Layer 3 of a small transformer language model trained on English Wikipedia (13 layers, counted from 0, width 128).
A neuron adds its activation times its output weights to the MLP's output. To switch it off is to set its activation to zero at one token and run the rest of the model.

Output weights of the MLP neurons that the questions are about. A number n stands for (n - 128) times 0.0019.
n53: 139, 113, 143, 152, 145, 172, 98, 81, 144, 97, 126, 171, 86, 110, 150, 103, 136, 107, 131, 166, 121, 50, 132, 136, 147, 130, 125, 86, 154, 115, 138, 109, 118, 71, 165, 126, 110, 96, 87, 111, 89, 91, 126, 145, 200, 139, 139, 139, 206, 76, 123, 112, 112, 131, 65, 143, 122, 141, 114, 134, 132, 160, 136, 118, 151, 106, 83, 135, 119, 141, 96, 127, 126, 155, 135, 106, 133, 123, 129, 124, 77, 99, 163, 112, 88, 78, 139, 143, 119, 204, 129, 151, 88, 64, 66, 74, 167, 125, 141, 164, 41, 85, 121, 175, 102, 133, 124, 176, 145, 195, 127, 115, 112, 231, 162, 56, 148, 174, 79, 160, 198, 151, 102, 80, 108, 156, 113, 99
n69: 111, 155, 129, 128, 100, 124, 104, 159, 131, 128, 117, 135, 163, 144, 151, 121, 136, 116, 104, 130, 113, 106, 157, 151, 154, 147, 84, 131, 140, 141, 149, 192, 131, 141, 87, 82, 83, 44, 102, 132, 171, 146, 132, 75, 141, 37, 102, 66, 103, 144, 127, 113, 149, 129, 130, 217, 162, 96, 143, 147, 152, 191, 136, 188, 141, 110, 105, 91, 106, 195, 141, 130, 150, 195, 147, 158, 199, 171, 133, 87, 127, 159, 128, 117, 95, 180, 189, 110, 121, 103, 169, 174, 164, 151, 144, 137, 124, 154, 112, 84, 107, 93, 107, 92, 91, 167, 207, 103, 149, 112, 124, 132, 112, 101, 165, 98, 130, 190, 165, 130, 135, 104, 182, 88, 139, 132, 133, 83
n138: 81, 129, 148, 145, 126, 124, 137, 113, 117, 170, 152, 163, 123, 71, 116, 102, 113, 166, 94, 148, 138, 101, 120, 102, 88, 129, 99, 141, 81, 153, 131, 61, 129, 152, 172, 95, 126, 148, 107, 145, 176, 176, 80, 207, 144, 136, 86, 103, 133, 131, 91, 196, 110, 139, 144, 120, 179, 116, 64, 105, 129, 127, 116, 105, 69, 104, 176, 169, 95, 124, 102, 85, 178, 188, 95, 129, 100, 53, 140, 132, 85, 134, 85, 161, 93, 98, 131, 124, 160, 128, 93, 81, 117, 85, 104, 162, 120, 138, 163, 153, 196, 86, 161, 103, 50, 132, 151, 113, 45, 169, 71, 90, 129, 87, 81, 152, 184, 156, 151, 191, 104, 136, 117, 144, 105, 155, 39, 148
n175: 163, 167, 134, 126, 122, 129, 133, 181, 112, 134, 109, 148, 93, 142, 145, 132, 91, 133, 173, 80, 120, 134, 106, 136, 174, 145, 115, 108, 117, 186, 125, 79, 110, 120, 76, 148, 109, 192, 134, 91, 129, 110, 151, 75, 59, 161, 179, 158, 133, 104, 92, 143, 170, 138, 124, 141, 150, 188, 121, 108, 196, 134, 165, 136, 113, 122, 112, 121, 123, 214, 195, 151, 118, 144, 104, 96, 123, 134, 112, 53, 120, 184, 102, 145, 166, 127, 106, 112, 134, 202, 92, 141, 195, 100, 165, 174, 144, 96, 141, 122, 133, 153, 146, 99, 98, 149, 169, 144, 138, 69, 99, 147, 111, 160, 98, 170, 147, 90, 103, 168, 135, 104, 123, 77, 109, 108, 158, 117
n180: 210, 155, 84, 112, 140, 171, 138, 154, 150, 81, 111, 153, 131, 80, 128, 114, 150, 124, 196, 153, 169, 128, 115, 120, 84, 167, 162, 121, 85, 169, 74, 121, 73, 147, 107, 97, 160, 116, 84, 106, 109, 118, 140, 121, 176, 133, 110, 165, 112, 189, 175, 129, 191, 168, 155, 140, 115, 89, 110, 82, 138, 118, 220, 100, 152, 106, 138, 129, 138, 136, 162, 101, 98, 61, 81, 163, 143, 152, 133, 72, 130, 123, 118, 151, 124, 74, 144, 155, 149, 137, 85, 107, 112, 111, 110, 119, 171, 91, 190, 115, 134, 133, 81, 145, 111, 142, 148, 128, 134, 152, 108, 132, 86, 115, 116, 69, 148, 119, 168, 151, 93, 149, 160, 109, 91, 173, 113, 95
n183: 129, 151, 123, 92, 97, 88, 205, 164, 147, 148, 155, 121, 121, 162, 188, 134, 123, 148, 139, 127, 137, 104, 101, 115, 110, 96, 120, 133, 131, 70, 132, 94, 126, 128, 148, 113, 104, 132, 127, 125, 124, 103, 161, 94, 110, 89, 135, 80, 127, 89, 105, 162, 133, 137, 143, 119, 106, 173, 131, 151, 91, 136, 151, 122, 124, 121, 113, 153, 165, 100, 151, 137, 110, 149, 56, 113, 175, 158, 125, 149, 111, 116, 129, 137, 140, 92, 69, 157, 114, 143, 111, 82, 140, 136, 139, 186, 160, 87, 133, 63, 139, 151, 100, 100, 92, 151, 126, 117, 121, 148, 116, 79, 89, 156, 119, 151, 138, 194, 153, 100, 85, 138, 248, 150, 146, 156, 157, 145
n195: 135, 100, 132, 143, 171, 139, 88, 84, 101, 103, 147, 93, 129, 169, 159, 77, 200, 155, 154, 120, 101, 120, 85, 121, 139, 131, 182, 129, 120, 158, 144, 123, 109, 82, 193, 191, 113, 115, 130, 87, 106, 137, 138, 152, 130, 116, 54, 100, 126, 164, 142, 141, 108, 118, 69, 173, 84, 79, 118, 121, 108, 121, 143, 150, 96, 89, 111, 100, 123, 125, 146, 91, 128, 125, 217, 119, 116, 112, 136, 214, 118, 156, 186, 158, 102, 124, 168, 170, 135, 108, 156, 130, 125, 93, 40, 118, 52, 160, 95, 133, 151, 100, 115, 110, 116, 126, 168, 118, 107, 113, 146, 127, 148, 86, 79, 132, 85, 140, 176, 156, 108, 125, 127, 104, 151, 128, 105, 116
n208: 95, 99, 37, 86, 171, 183, 125, 123, 146, 148, 126, 136, 111, 115, 82, 153, 168, 104, 139, 96, 110, 102, 149, 158, 159, 106, 88, 110, 146, 133, 134, 157, 123, 114, 130, 109, 106, 91, 180, 128, 95, 125, 118, 58, 81, 97, 121, 99, 159, 145, 138, 171, 121, 171, 71, 208, 82, 170, 134, 113, 99, 126, 97, 102, 208, 77, 129, 170, 127, 148, 145, 102, 147, 146, 156, 162, 115, 164, 82, 137, 160, 95, 127, 152, 136, 126, 138, 99, 63, 148, 118, 87, 101, 149, 130, 171, 159, 194, 99, 148, 95, 130, 142, 111, 121, 185, 76, 136, 135, 75, 124, 185, 22, 131, 140, 93, 97, 162, 134, 201, 134, 164, 137, 71, 155, 101, 160, 146
n277: 138, 150, 190, 182, 109, 118, 86, 100, 140, 165, 95, 135, 131, 119, 91, 111, 129, 142, 133, 150, 78, 115, 42, 92, 94, 110, 93, 138, 186, 107, 86, 156, 171, 169, 84, 144, 111, 47, 90, 115, 124, 168, 91, 171, 167, 212, 127, 121, 129, 75, 118, 176, 81, 72, 98, 190, 111, 89, 78, 121, 84, 125, 101, 146, 84, 126, 136, 119, 159, 163, 116, 77, 85, 138, 117, 143, 152, 71, 92, 125, 137, 177, 141, 121, 137, 163, 121, 131, 182, 110, 158, 151, 124, 161, 63, 118, 135, 177, 128, 155, 165, 115, 117, 152, 126, 118, 115, 156, 164, 123, 120, 172, 95, 119, 120, 168, 119, 166, 127, 129, 98, 121, 201, 171, 103, 147, 143, 138
n292: 185, 97, 138, 169, 152, 137, 83, 151, 114, 184, 127, 130, 92, 150, 51, 144, 120, 91, 151, 128, 123, 142, 150, 94, 173, 118, 115, 101, 131, 110, 141, 90, 123, 152, 107, 183, 84, 101, 110, 119, 84, 111, 131, 108, 139, 135, 94, 84, 127, 130, 158, 111, 115, 150, 197, 176, 148, 131, 162, 97, 132, 104, 122, 173, 63, 86, 182, 181, 178, 120, 133, 166, 65, 155, 174, 155, 140, 113, 77, 115, 112, 116, 139, 152, 147, 127, 116, 158, 71, 101, 146, 68, 96, 99, 81, 153, 141, 63, 105, 113, 176, 102, 170, 165, 131, 135, 172, 178, 133, 106, 83, 107, 131, 91, 115, 146, 110, 155, 108, 88, 108, 113, 158, 153, 132, 127, 124, 119
n294: 183, 117, 116, 173, 101, 169, 134, 128, 80, 114, 132, 91, 167, 91, 166, 135, 92, 131, 87, 124, 144, 136, 88, 148, 186, 145, 62, 156, 170, 132, 106, 151, 174, 155, 138, 130, 141, 182, 115, 163, 140, 124, 84, 99, 76, 128, 151, 139, 148, 107, 206, 118, 125, 151, 135, 93, 98, 131, 179, 138, 121, 110, 149, 96, 135, 104, 135, 124, 120, 121, 95, 112, 76, 150, 149, 205, 175, 130, 150, 72, 114, 126, 78, 93, 149, 168, 129, 135, 143, 143, 108, 125, 77, 116, 180, 143, 162, 134, 139, 104, 144, 118, 159, 120, 117, 158, 86, 126, 174, 56, 159, 100, 146, 163, 124, 122, 165, 94, 100, 110, 123, 142, 104, 134, 124, 155, 152, 108
n299: 64, 131, 134, 150, 76, 105, 127, 133, 130, 93, 157, 166, 91, 111, 86, 189, 180, 168, 163, 188, 160, 143, 170, 122, 120, 151, 136, 129, 130, 64, 147, 204, 116, 154, 137, 110, 137, 98, 116, 83, 107, 110, 85, 93, 172, 124, 130, 160, 127, 171, 125, 123, 146, 72, 168, 79, 125, 93, 132, 100, 152, 92, 122, 163, 144, 154, 98, 107, 108, 102, 136, 126, 182, 110, 139, 152, 94, 72, 159, 153, 128, 125, 157, 156, 131, 145, 109, 96, 109, 134, 131, 91, 140, 156, 60, 130, 132, 111, 77, 94, 137, 165, 105, 190, 171, 99, 169, 55, 154, 128, 167, 151, 94, 80, 94, 148, 84, 118, 137, 132, 198, 143, 149, 121, 153, 129, 85, 139
n390: 102, 142, 130, 155, 147, 126, 147, 140, 110, 140, 154, 135, 112, 173, 124, 187, 191, 145, 172, 208, 162, 175, 136, 107, 109, 152, 146, 146, 120, 147, 113, 99, 92, 101, 76, 132, 117, 162, 86, 132, 159, 140, 114, 123, 144, 145, 140, 178, 168, 123, 124, 194, 123, 120, 127, 105, 122, 120, 154, 94, 173, 90, 156, 165, 107, 104, 164, 128, 132, 196, 112, 116, 113, 146, 61, 161, 133, 168, 108, 109, 116, 77, 109, 181, 138, 177, 103, 174, 189, 192, 134, 161, 104, 120, 112, 129, 144, 177, 136, 93, 144, 133, 131, 160, 131, 159, 91, 98, 120, 147, 125, 130, 142, 124, 144, 62, 134, 147, 105, 153, 109, 120, 152, 111, 113, 111, 101, 139
n393: 154, 127, 120, 129, 132, 156, 131, 160, 147, 88, 129, 82, 152, 207, 146, 165, 107, 137, 101, 112, 150, 83, 105, 82, 81, 83, 135, 106, 64, 197, 117, 152, 84, 103, 118, 132, 100, 147, 108, 170, 103, 160, 154, 206, 148, 129, 125, 119, 125, 135, 139, 105, 137, 166, 86, 128, 100, 210, 144, 149, 103, 176, 115, 101, 104, 177, 123, 117, 94, 160, 109, 73, 110, 143, 176, 137, 138, 23, 103, 139, 174, 129, 130, 60, 168, 103, 167, 58, 136, 169, 129, 86, 146, 182, 92, 97, 111, 149, 145, 135, 71, 176, 149, 161, 172, 147, 151, 88, 108, 85, 143, 143, 97, 89, 184, 96, 95, 95, 150, 164, 136, 111, 111, 94, 122, 108, 202, 124
n445: 162, 146, 168, 151, 92, 109, 126, 94, 115, 186, 107, 161, 44, 107, 111, 118, 134, 166, 147, 130, 105, 139, 132, 68, 92, 157, 132, 103, 118, 115, 129, 110, 83, 92, 105, 150, 174, 143, 146, 161, 188, 90, 175, 135, 75, 123, 130, 139, 240, 141, 133, 150, 77, 158, 114, 89, 105, 95, 114, 148, 86, 79, 117, 165, 94, 100, 149, 167, 114, 227, 77, 127, 133, 116, 114, 140, 87, 126, 160, 134, 158, 157, 79, 89, 138, 145, 169, 116, 109, 148, 92, 205, 164, 123, 71, 126, 143, 103, 101, 61, 99, 130, 178, 118, 101, 149, 124, 125, 120, 78, 172, 118, 160, 93, 114, 135, 176, 113, 130, 165, 119, 61, 110, 125, 129, 110, 177, 158
n453: 73, 96, 114, 100, 137, 142, 95, 120, 95, 114, 161, 92, 110, 153, 114, 160, 53, 96, 129, 145, 128, 137, 93, 129, 79, 122, 84, 131, 105, 84, 149, 56, 106, 155, 108, 129, 142, 151, 122, 152, 125, 153, 93, 138, 126, 119, 182, 167, 111, 178, 146, 130, 141, 94, 157, 168, 115, 79, 117, 140, 132, 118, 125, 187, 100, 116, 83, 91, 111, 114, 94, 142, 146, 126, 175, 98, 125, 177, 117, 93, 141, 118, 118, 145, 131, 104, 87, 157, 124, 102, 95, 130, 150, 127, 111, 116, 70, 137, 149, 62, 143, 126, 185, 105, 166, 132, 97, 139, 114, 99, 149, 156, 118, 136, 125, 88, 124, 199, 118, 117, 95, 153, 136, 123, 126, 112, 114, 140

Each question names a token from some text and the token that comes next. It shows the activations a of the neurons there, in the order above. A number n stands for (n - 128) times 0.024.

Then comes g, the gradient of the next token's log-probability with respect to the MLP's output, scaled to length 1. A neuron's effect is roughly proportional to its activation times (output weights . g). A number n stands for (n - 128) times 0.0029.

" and", then " The"
a: 128, 132, 128, 133, 136, 132, 122, 133, 122, 129, 128, 125, 120, 128, 126, 128
g: 104, 33, 143, 141, 91, 103, 133, 123, 131, 165, 116, 107, 107, 99, 166, 109, 143, 114, 145, 135, 139, 121, 133, 90, 106, 177, 154, 97, 138, 111, 174, 121, 119, 150, 161, 165, 72, 128, 135, 74, 148, 63, 135, 137, 122, 145, 171, 77, 75, 168, 130, 131, 185, 130, 118, 126, 153, 114, 105, 197, 101, 126, 114, 104, 134, 122, 153, 110, 82, 107, 99, 131, 128, 127, 151, 116, 158, 99, 117, 116, 135, 227, 89, 120, 127, 107, 181, 68, 127, 147, 103, 88, 105, 97, 103, 139, 97, 128, 130, 102, 138, 100, 97, 129, 193, 186, 150, 126, 150, 158, 137, 179, 150, 182, 136, 158, 129, 111, 140, 164, 139, 125, 110, 173, 114, 168, 81, 139
Switching off which neuron hurts the next token most? n390

"d", then "ate"
a: 134, 130, 129, 133, 123, 129, 129, 133, 135, 128, 117, 128, 128, 141, 120, 119
g: 129, 150, 129, 152, 152, 125, 148, 90, 106, 131, 130, 111, 86, 113, 165, 152, 116, 125, 141, 160, 114, 160, 100, 124, 98, 150, 159, 128, 119, 110, 140, 145, 127, 146, 58, 103, 161, 120, 183, 164, 115, 116, 67, 146, 157, 157, 66, 194, 137, 184, 84, 86, 92, 94, 131, 168, 140, 138, 116, 118, 118, 194, 116, 166, 109, 173, 78, 91, 189, 116, 90, 130, 169, 103, 137, 157, 111, 104, 60, 92, 157, 132, 110, 126, 131, 74, 125, 141, 116, 79, 141, 99, 174, 152, 156, 170, 70, 149, 107, 154, 129, 138, 156, 170, 56, 94, 105, 83, 115, 109, 102, 78, 126, 138, 112, 141, 114, 133, 118, 139, 112, 124, 138, 150, 119, 127, 193, 139
Which neuron, switched off, raises the next token's probability most? n453

"ost", then " re"
a: 153, 127, 131, 128, 131, 132, 128, 128, 127, 125, 137, 130, 121, 137, 124, 126
g: 157, 140, 142, 68, 141, 138, 180, 81, 104, 78, 120, 148, 180, 139, 158, 135, 154, 119, 137, 132, 144, 106, 144, 106, 133, 141, 71, 133, 122, 132, 77, 148, 136, 133, 137, 142, 146, 132, 164, 154, 127, 93, 89, 114, 139, 117, 96, 105, 115, 125, 88, 169, 147, 108, 114, 162, 143, 147, 138, 105, 123, 124, 104, 125, 161, 82, 65, 162, 132, 120, 112, 154, 95, 163, 57, 115, 92, 169, 121, 172, 68, 104, 103, 97, 136, 203, 115, 154, 64, 152, 109, 56, 103, 124, 57, 134, 107, 128, 144, 170, 150, 127, 169, 143, 138, 92, 135, 134, 179, 195, 106, 116, 145, 153, 108, 69, 150, 158, 88, 155, 103, 151, 154, 137, 107, 147, 154, 82
Switching off which neuron hurts the next token most? n53

"an", then "k"
a: 125, 156, 129, 133, 129, 132, 130, 130, 125, 132, 126, 134, 129, 128, 128, 104
g: 163, 116, 169, 199, 75, 131, 142, 117, 107, 116, 122, 112, 79, 112, 144, 144, 119, 158, 156, 101, 119, 175, 139, 151, 123, 155, 190, 135, 138, 170, 123, 147, 136, 177, 151, 196, 89, 128, 141, 97, 117, 121, 126, 119, 163, 139, 77, 137, 89, 82, 132, 137, 42, 82, 146, 111, 120, 186, 144, 124, 141, 130, 134, 93, 145, 95, 82, 85, 121, 145, 133, 106, 129, 106, 167, 161, 85, 123, 102, 117, 129, 100, 156, 135, 131, 84, 148, 156, 103, 126, 119, 130, 118, 110, 116, 189, 92, 102, 127, 80, 123, 191, 83, 135, 115, 130, 113, 89, 138, 139, 111, 159, 186, 149, 76, 123, 149, 82, 47, 112, 161, 162, 134, 182, 108, 147, 108, 115
Switching off which neuron hurts the next token most? n453

"\n", then "-"
a: 136, 125, 129, 130, 126, 130, 133, 128, 115, 132, 121, 132, 128, 129, 126, 124
g: 98, 116, 162, 154, 116, 182, 145, 109, 114, 123, 104, 140, 118, 173, 169, 91, 98, 177, 142, 111, 80, 89, 74, 149, 120, 143, 126, 83, 157, 162, 142, 78, 149, 133, 171, 102, 134, 125, 135, 104, 181, 142, 118, 94, 165, 140, 130, 155, 119, 141, 135, 177, 121, 117, 185, 120, 121, 110, 134, 194, 133, 169, 89, 128, 66, 111, 83, 83, 130, 120, 152, 183, 73, 82, 136, 120, 107, 127, 190, 148, 80, 137, 46, 164, 127, 131, 142, 115, 126, 146, 145, 89, 145, 87, 209, 150, 88, 90, 102, 87, 119, 131, 107, 116, 159, 132, 141, 125, 101, 85, 134, 117, 99, 122, 132, 123, 97, 122, 90, 122, 123, 99, 95, 156, 190, 112, 119, 132
Switching off which neuron hurts the next token most? n277

" d", then "in"
a: 126, 128, 128, 135, 128, 128, 127, 134, 143, 136, 128, 130, 125, 126, 133, 124
g: 175, 163, 174, 135, 142, 132, 76, 99, 95, 124, 151, 135, 162, 118, 137, 130, 173, 95, 131, 148, 116, 113, 100, 64, 132, 180, 126, 124, 160, 90, 172, 115, 136, 152, 114, 146, 117, 128, 208, 117, 126, 115, 145, 140, 178, 144, 152, 149, 125, 145, 160, 104, 133, 97, 127, 127, 103, 84, 133, 116, 134, 112, 107, 131, 133, 159, 83, 165, 95, 141, 132, 73, 75, 135, 96, 140, 112, 124, 68, 108, 145, 185, 70, 193, 113, 110, 79, 100, 112, 128, 99, 99, 139, 156, 77, 112, 146, 122, 144, 94, 100, 45, 187, 129, 136, 107, 120, 189, 106, 181, 139, 154, 191, 85, 143, 122, 120, 114, 82, 132, 115, 105, 156, 138, 139, 112, 174, 154
Switching off which neuron hurts the next token most? n277

"se", then " in"
a: 133, 131, 103, 130, 155, 125, 128, 122, 126, 125, 128, 127, 145, 133, 127, 120
g: 129, 130, 158, 82, 174, 65, 155, 159, 156, 138, 150, 138, 172, 114, 85, 140, 126, 100, 191, 85, 120, 117, 48, 125, 142, 177, 152, 135, 130, 98, 158, 140, 165, 120, 203, 89, 196, 74, 81, 131, 112, 107, 130, 104, 150, 121, 103, 130, 129, 157, 158, 98, 134, 105, 120, 128, 121, 157, 145, 81, 180, 81, 112, 166, 155, 134, 161, 130, 161, 166, 123, 141, 105, 148, 151, 151, 173, 114, 114, 119, 144, 177, 102, 128, 181, 132, 147, 119, 180, 136, 106, 166, 189, 173, 116, 139, 141, 100, 152, 112, 140, 132, 114, 146, 142, 144, 129, 150, 169, 105, 149, 155, 58, 173, 127, 131, 77, 140, 179, 88, 157, 120, 97, 115, 116, 145, 123, 111
Switching off which neuron hurts the next token most? n138

"s", then "."
a: 128, 122, 128, 128, 129, 126, 129, 131, 128, 129, 162, 129, 128, 123, 128, 128
g: 126, 117, 109, 85, 183, 139, 80, 112, 132, 132, 92, 144, 120, 146, 194, 101, 89, 124, 98, 166, 130, 94, 97, 161, 121, 137, 101, 160, 102, 130, 135, 141, 120, 96, 168, 166, 160, 110, 205, 133, 153, 138, 90, 106, 125, 144, 113, 138, 174, 133, 133, 109, 86, 136, 123, 109, 147, 118, 119, 123, 108, 120, 105, 87, 134, 152, 141, 127, 110, 130, 129, 160, 144, 143, 146, 198, 138, 93, 166, 143, 143, 153, 138, 133, 140, 140, 88, 101, 120, 127, 187, 163, 84, 125, 162, 198, 194, 184, 162, 113, 158, 88, 162, 102, 111, 35, 108, 168, 88, 127, 167, 129, 112, 196, 131, 128, 67, 83, 89, 102, 150, 152, 135, 136, 151, 99, 92, 116
Switching off which neuron hurts the next token most? n294

"od", then "g"
a: 128, 124, 128, 126, 124, 127, 127, 131, 123, 123, 144, 132, 124, 153, 127, 128
g: 78, 126, 106, 119, 96, 117, 139, 141, 111, 113, 99, 111, 75, 111, 109, 121, 61, 88, 152, 103, 136, 116, 122, 121, 139, 102, 155, 203, 199, 135, 122, 137, 121, 83, 181, 161, 154, 162, 145, 160, 121, 162, 106, 89, 149, 142, 108, 123, 156, 65, 174, 160, 171, 136, 122, 145, 125, 113, 159, 118, 158, 104, 167, 107, 168, 115, 143, 149, 115, 75, 117, 134, 108, 179, 110, 140, 126, 96, 168, 157, 144, 80, 133, 129, 136, 160, 166, 151, 102, 127, 163, 143, 141, 108, 115, 159, 157, 135, 136, 171, 50, 124, 138, 117, 93, 112, 156, 132, 152, 206, 164, 43, 109, 87, 127, 134, 120, 135, 102, 124, 192, 119, 165, 173, 105, 159, 150, 136
Which neuron, switched off, raises the next token's probability most? n393

"us", then " c"
a: 135, 155, 129, 128, 130, 128, 128, 132, 129, 132, 111, 128, 123, 130, 129, 123
g: 156, 115, 97, 152, 180, 94, 84, 176, 168, 113, 122, 117, 171, 95, 154, 144, 117, 163, 122, 96, 166, 127, 103, 151, 120, 102, 88, 124, 149, 117, 54, 130, 176, 125, 141, 169, 116, 137, 89, 140, 151, 134, 130, 93, 111, 106, 124, 97, 124, 98, 148, 166, 104, 119, 139, 71, 124, 159, 158, 179, 143, 93, 165, 111, 188, 102, 113, 113, 131, 99, 90, 114, 105, 188, 120, 145, 131, 146, 195, 103, 85, 100, 129, 109, 98, 105, 99, 131, 141, 174, 124, 120, 88, 174, 130, 88, 99, 181, 107, 146, 183, 94, 99, 107, 137, 154, 157, 153, 71, 132, 130, 133, 136, 172, 137, 88, 141, 44, 105, 115, 107, 189, 109, 146, 156, 92, 127, 162
Which neuron, switched off, raises the next token's probability most? n294

"t", then "t"
a: 139, 128, 131, 128, 128, 122, 123, 128, 139, 127, 118, 129, 122, 127, 135, 126
g: 85, 143, 115, 120, 130, 180, 124, 158, 155, 100, 159, 134, 164, 115, 134, 172, 138, 91, 147, 124, 142, 114, 151, 157, 139, 107, 85, 177, 109, 200, 188, 115, 192, 128, 69, 111, 105, 72, 97, 100, 163, 87, 153, 130, 106, 120, 129, 103, 77, 104, 168, 122, 87, 168, 133, 110, 118, 135, 156, 145, 157, 146, 111, 117, 182, 80, 152, 115, 141, 140, 147, 118, 134, 126, 140, 111, 123, 61, 88, 141, 147, 84, 93, 78, 81, 164, 103, 145, 165, 153, 150, 128, 112, 158, 142, 118, 107, 114, 138, 116, 120, 132, 144, 147, 133, 66, 140, 159, 106, 131, 128, 126, 38, 124, 113, 60, 113, 185, 104, 98, 143, 152, 91, 78, 139, 117, 81, 130
Which neuron, switched off, raises the next token's probability most? n445

"s", then "v"
a: 134, 128, 127, 128, 131, 128, 128, 127, 127, 128, 122, 125, 134, 121, 119, 127
g: 102, 126, 100, 154, 107, 151, 113, 149, 155, 96, 97, 104, 119, 82, 100, 144, 80, 151, 149, 93, 150, 154, 187, 172, 160, 125, 152, 106, 151, 131, 89, 84, 49, 147, 140, 142, 102, 136, 142, 86, 135, 159, 151, 168, 94, 162, 128, 116, 155, 128, 75, 124, 165, 110, 127, 208, 94, 121, 151, 69, 149, 128, 108, 110, 173, 98, 144, 196, 192, 102, 161, 108, 152, 62, 125, 116, 129, 117, 106, 106, 96, 163, 142, 163, 123, 126, 211, 148, 120, 137, 112, 137, 153, 120, 82, 139, 150, 113, 124, 136, 91, 123, 166, 155, 143, 113, 86, 104, 121, 119, 88, 206, 172, 134, 137, 124, 164, 144, 144, 169, 121, 130, 129, 139, 139, 137, 85, 152
Switching off which neuron hurts the next token most? n294

"es", then "c"
a: 130, 127, 127, 124, 129, 94, 130, 126, 132, 133, 128, 130, 116, 129, 128, 130
g: 99, 88, 148, 130, 146, 123, 99, 107, 145, 148, 112, 120, 138, 118, 131, 77, 100, 117, 121, 116, 134, 119, 122, 114, 105, 149, 132, 99, 124, 177, 187, 147, 174, 128, 151, 196, 143, 159, 100, 137, 52, 160, 72, 138, 133, 101, 76, 142, 113, 116, 124, 80, 147, 98, 119, 87, 135, 131, 102, 119, 199, 152, 169, 167, 152, 66, 101, 93, 149, 120, 143, 118, 154, 73, 140, 104, 154, 110, 117, 132, 146, 182, 134, 96, 126, 107, 129, 115, 66, 35, 97, 108, 119, 184, 135, 105, 130, 100, 86, 138, 68, 120, 102, 118, 140, 128, 182, 50, 160, 166, 148, 116, 155, 104, 167, 108, 147, 124, 155, 152, 132, 89, 129, 116, 145, 160, 111, 132
Switching off which neuron hurts the next token most? n183

"he", then "n"
a: 133, 125, 121, 134, 112, 123, 130, 135, 132, 131, 127, 125, 124, 122, 130, 128
g: 138, 154, 130, 105, 78, 115, 103, 115, 120, 130, 119, 128, 133, 102, 136, 94, 128, 125, 83, 99, 115, 196, 130, 107, 104, 143, 143, 186, 152, 103, 118, 113, 126, 142, 131, 176, 130, 104, 128, 149, 142, 134, 160, 123, 155, 153, 157, 134, 194, 117, 156, 140, 149, 111, 111, 95, 91, 123, 130, 127, 125, 163, 119, 119, 122, 92, 66, 148, 140, 87, 132, 113, 82, 110, 145, 95, 145, 87, 143, 95, 119, 197, 177, 127, 131, 169, 186, 136, 113, 111, 153, 102, 165, 95, 126, 67, 82, 191, 113, 134, 178, 96, 154, 84, 120, 146, 104, 132, 107, 74, 196, 84, 101, 54, 192, 142, 161, 138, 102, 130, 91, 144, 127, 63, 154, 155, 80, 101
Switching off which neuron hurts the next token most? n180

"ter", then " the"
a: 126, 128, 143, 124, 125, 129, 133, 168, 127, 122, 126, 135, 132, 124, 128, 120
g: 197, 106, 146, 124, 78, 132, 150, 162, 138, 113, 107, 122, 112, 120, 135, 136, 126, 109, 78, 181, 111, 107, 100, 84, 159, 159, 162, 163, 125, 122, 100, 122, 110, 115, 115, 115, 98, 170, 130, 99, 188, 143, 144, 101, 138, 109, 140, 125, 109, 177, 146, 100, 151, 129, 157, 101, 80, 76, 114, 150, 82, 89, 111, 109, 160, 152, 154, 154, 158, 170, 118, 120, 124, 130, 159, 154, 102, 208, 106, 132, 114, 111, 141, 97, 118, 153, 131, 195, 113, 174, 149, 108, 157, 121, 143, 148, 160, 121, 91, 137, 138, 67, 90, 120, 121, 145, 162, 60, 194, 72, 114, 119, 23, 142, 130, 80, 116, 144, 124, 136, 164, 102, 135, 161, 143, 87, 153, 132
Switching off which neuron hurts the next token most? n208

"am", then " A"
a: 125, 122, 128, 151, 138, 130, 128, 129, 128, 125, 131, 131, 127, 130, 129, 127
g: 150, 89, 158, 176, 106, 84, 123, 134, 135, 126, 191, 112, 118, 111, 122, 138, 111, 160, 93, 116, 159, 101, 169, 127, 140, 150, 95, 186, 145, 118, 153, 180, 117, 124, 165, 151, 124, 130, 128, 75, 127, 117, 158, 109, 101, 146, 140, 126, 169, 58, 141, 90, 194, 128, 186, 116, 107, 176, 129, 176, 144, 84, 98, 124, 120, 94, 124, 122, 124, 70, 114, 173, 106, 105, 104, 91, 160, 146, 98, 95, 86, 109, 145, 141, 128, 71, 67, 133, 114, 114, 139, 103, 91, 118, 136, 130, 130, 73, 119, 139, 126, 121, 147, 147, 167, 150, 79, 158, 174, 178, 93, 146, 187, 161, 123, 150, 155, 116, 116, 144, 188, 169, 101, 139, 144, 69, 181, 120
Switching off which neuron hurts the next token most? n69

"h", then "an"
a: 133, 92, 133, 129, 111, 137, 123, 122, 127, 179, 129, 128, 127, 125, 127, 123
g: 169, 142, 126, 181, 159, 118, 76, 148, 140, 134, 120, 184, 146, 159, 172, 164, 137, 89, 70, 148, 128, 116, 102, 68, 149, 136, 122, 109, 132, 139, 119, 144, 142, 158, 143, 163, 106, 188, 107, 104, 90, 140, 159, 112, 117, 115, 108, 89, 105, 139, 112, 98, 143, 170, 146, 84, 108, 99, 130, 202, 160, 184, 147, 145, 44, 178, 143, 174, 143, 210, 114, 86, 122, 121, 193, 71, 98, 151, 133, 142, 162, 145, 133, 148, 160, 112, 78, 149, 123, 179, 142, 123, 146, 117, 128, 138, 117, 101, 165, 132, 141, 136, 109, 139, 154, 105, 148, 104, 174, 117, 155, 188, 155, 91, 96, 125, 144, 145, 91, 124, 134, 109, 119, 133, 165, 122, 112, 79
Switching off which neuron hurts the next token most? n292

"ch", then " P"
a: 131, 110, 134, 146, 128, 132, 128, 127, 142, 139, 131, 132, 133, 136, 127, 121
g: 147, 126, 169, 115, 157, 125, 106, 144, 129, 123, 93, 126, 124, 135, 167, 59, 54, 136, 133, 70, 169, 165, 109, 130, 142, 138, 112, 134, 84, 77, 178, 151, 75, 130, 142, 138, 169, 79, 108, 179, 161, 158, 109, 131, 106, 124, 136, 150, 81, 140, 123, 141, 120, 185, 144, 84, 145, 148, 133, 117, 108, 108, 90, 93, 85, 66, 127, 109, 116, 49, 100, 149, 104, 92, 111, 148, 105, 160, 131, 157, 116, 124, 122, 85, 145, 144, 145, 128, 139, 135, 133, 84, 139, 117, 160, 154, 155, 92, 118, 111, 149, 94, 119, 135, 66, 113, 135, 201, 119, 105, 142, 127, 139, 149, 128, 169, 88, 117, 158, 209, 145, 139, 149, 140, 123, 207, 77, 124
Switching off which neuron hurts the next token most? n69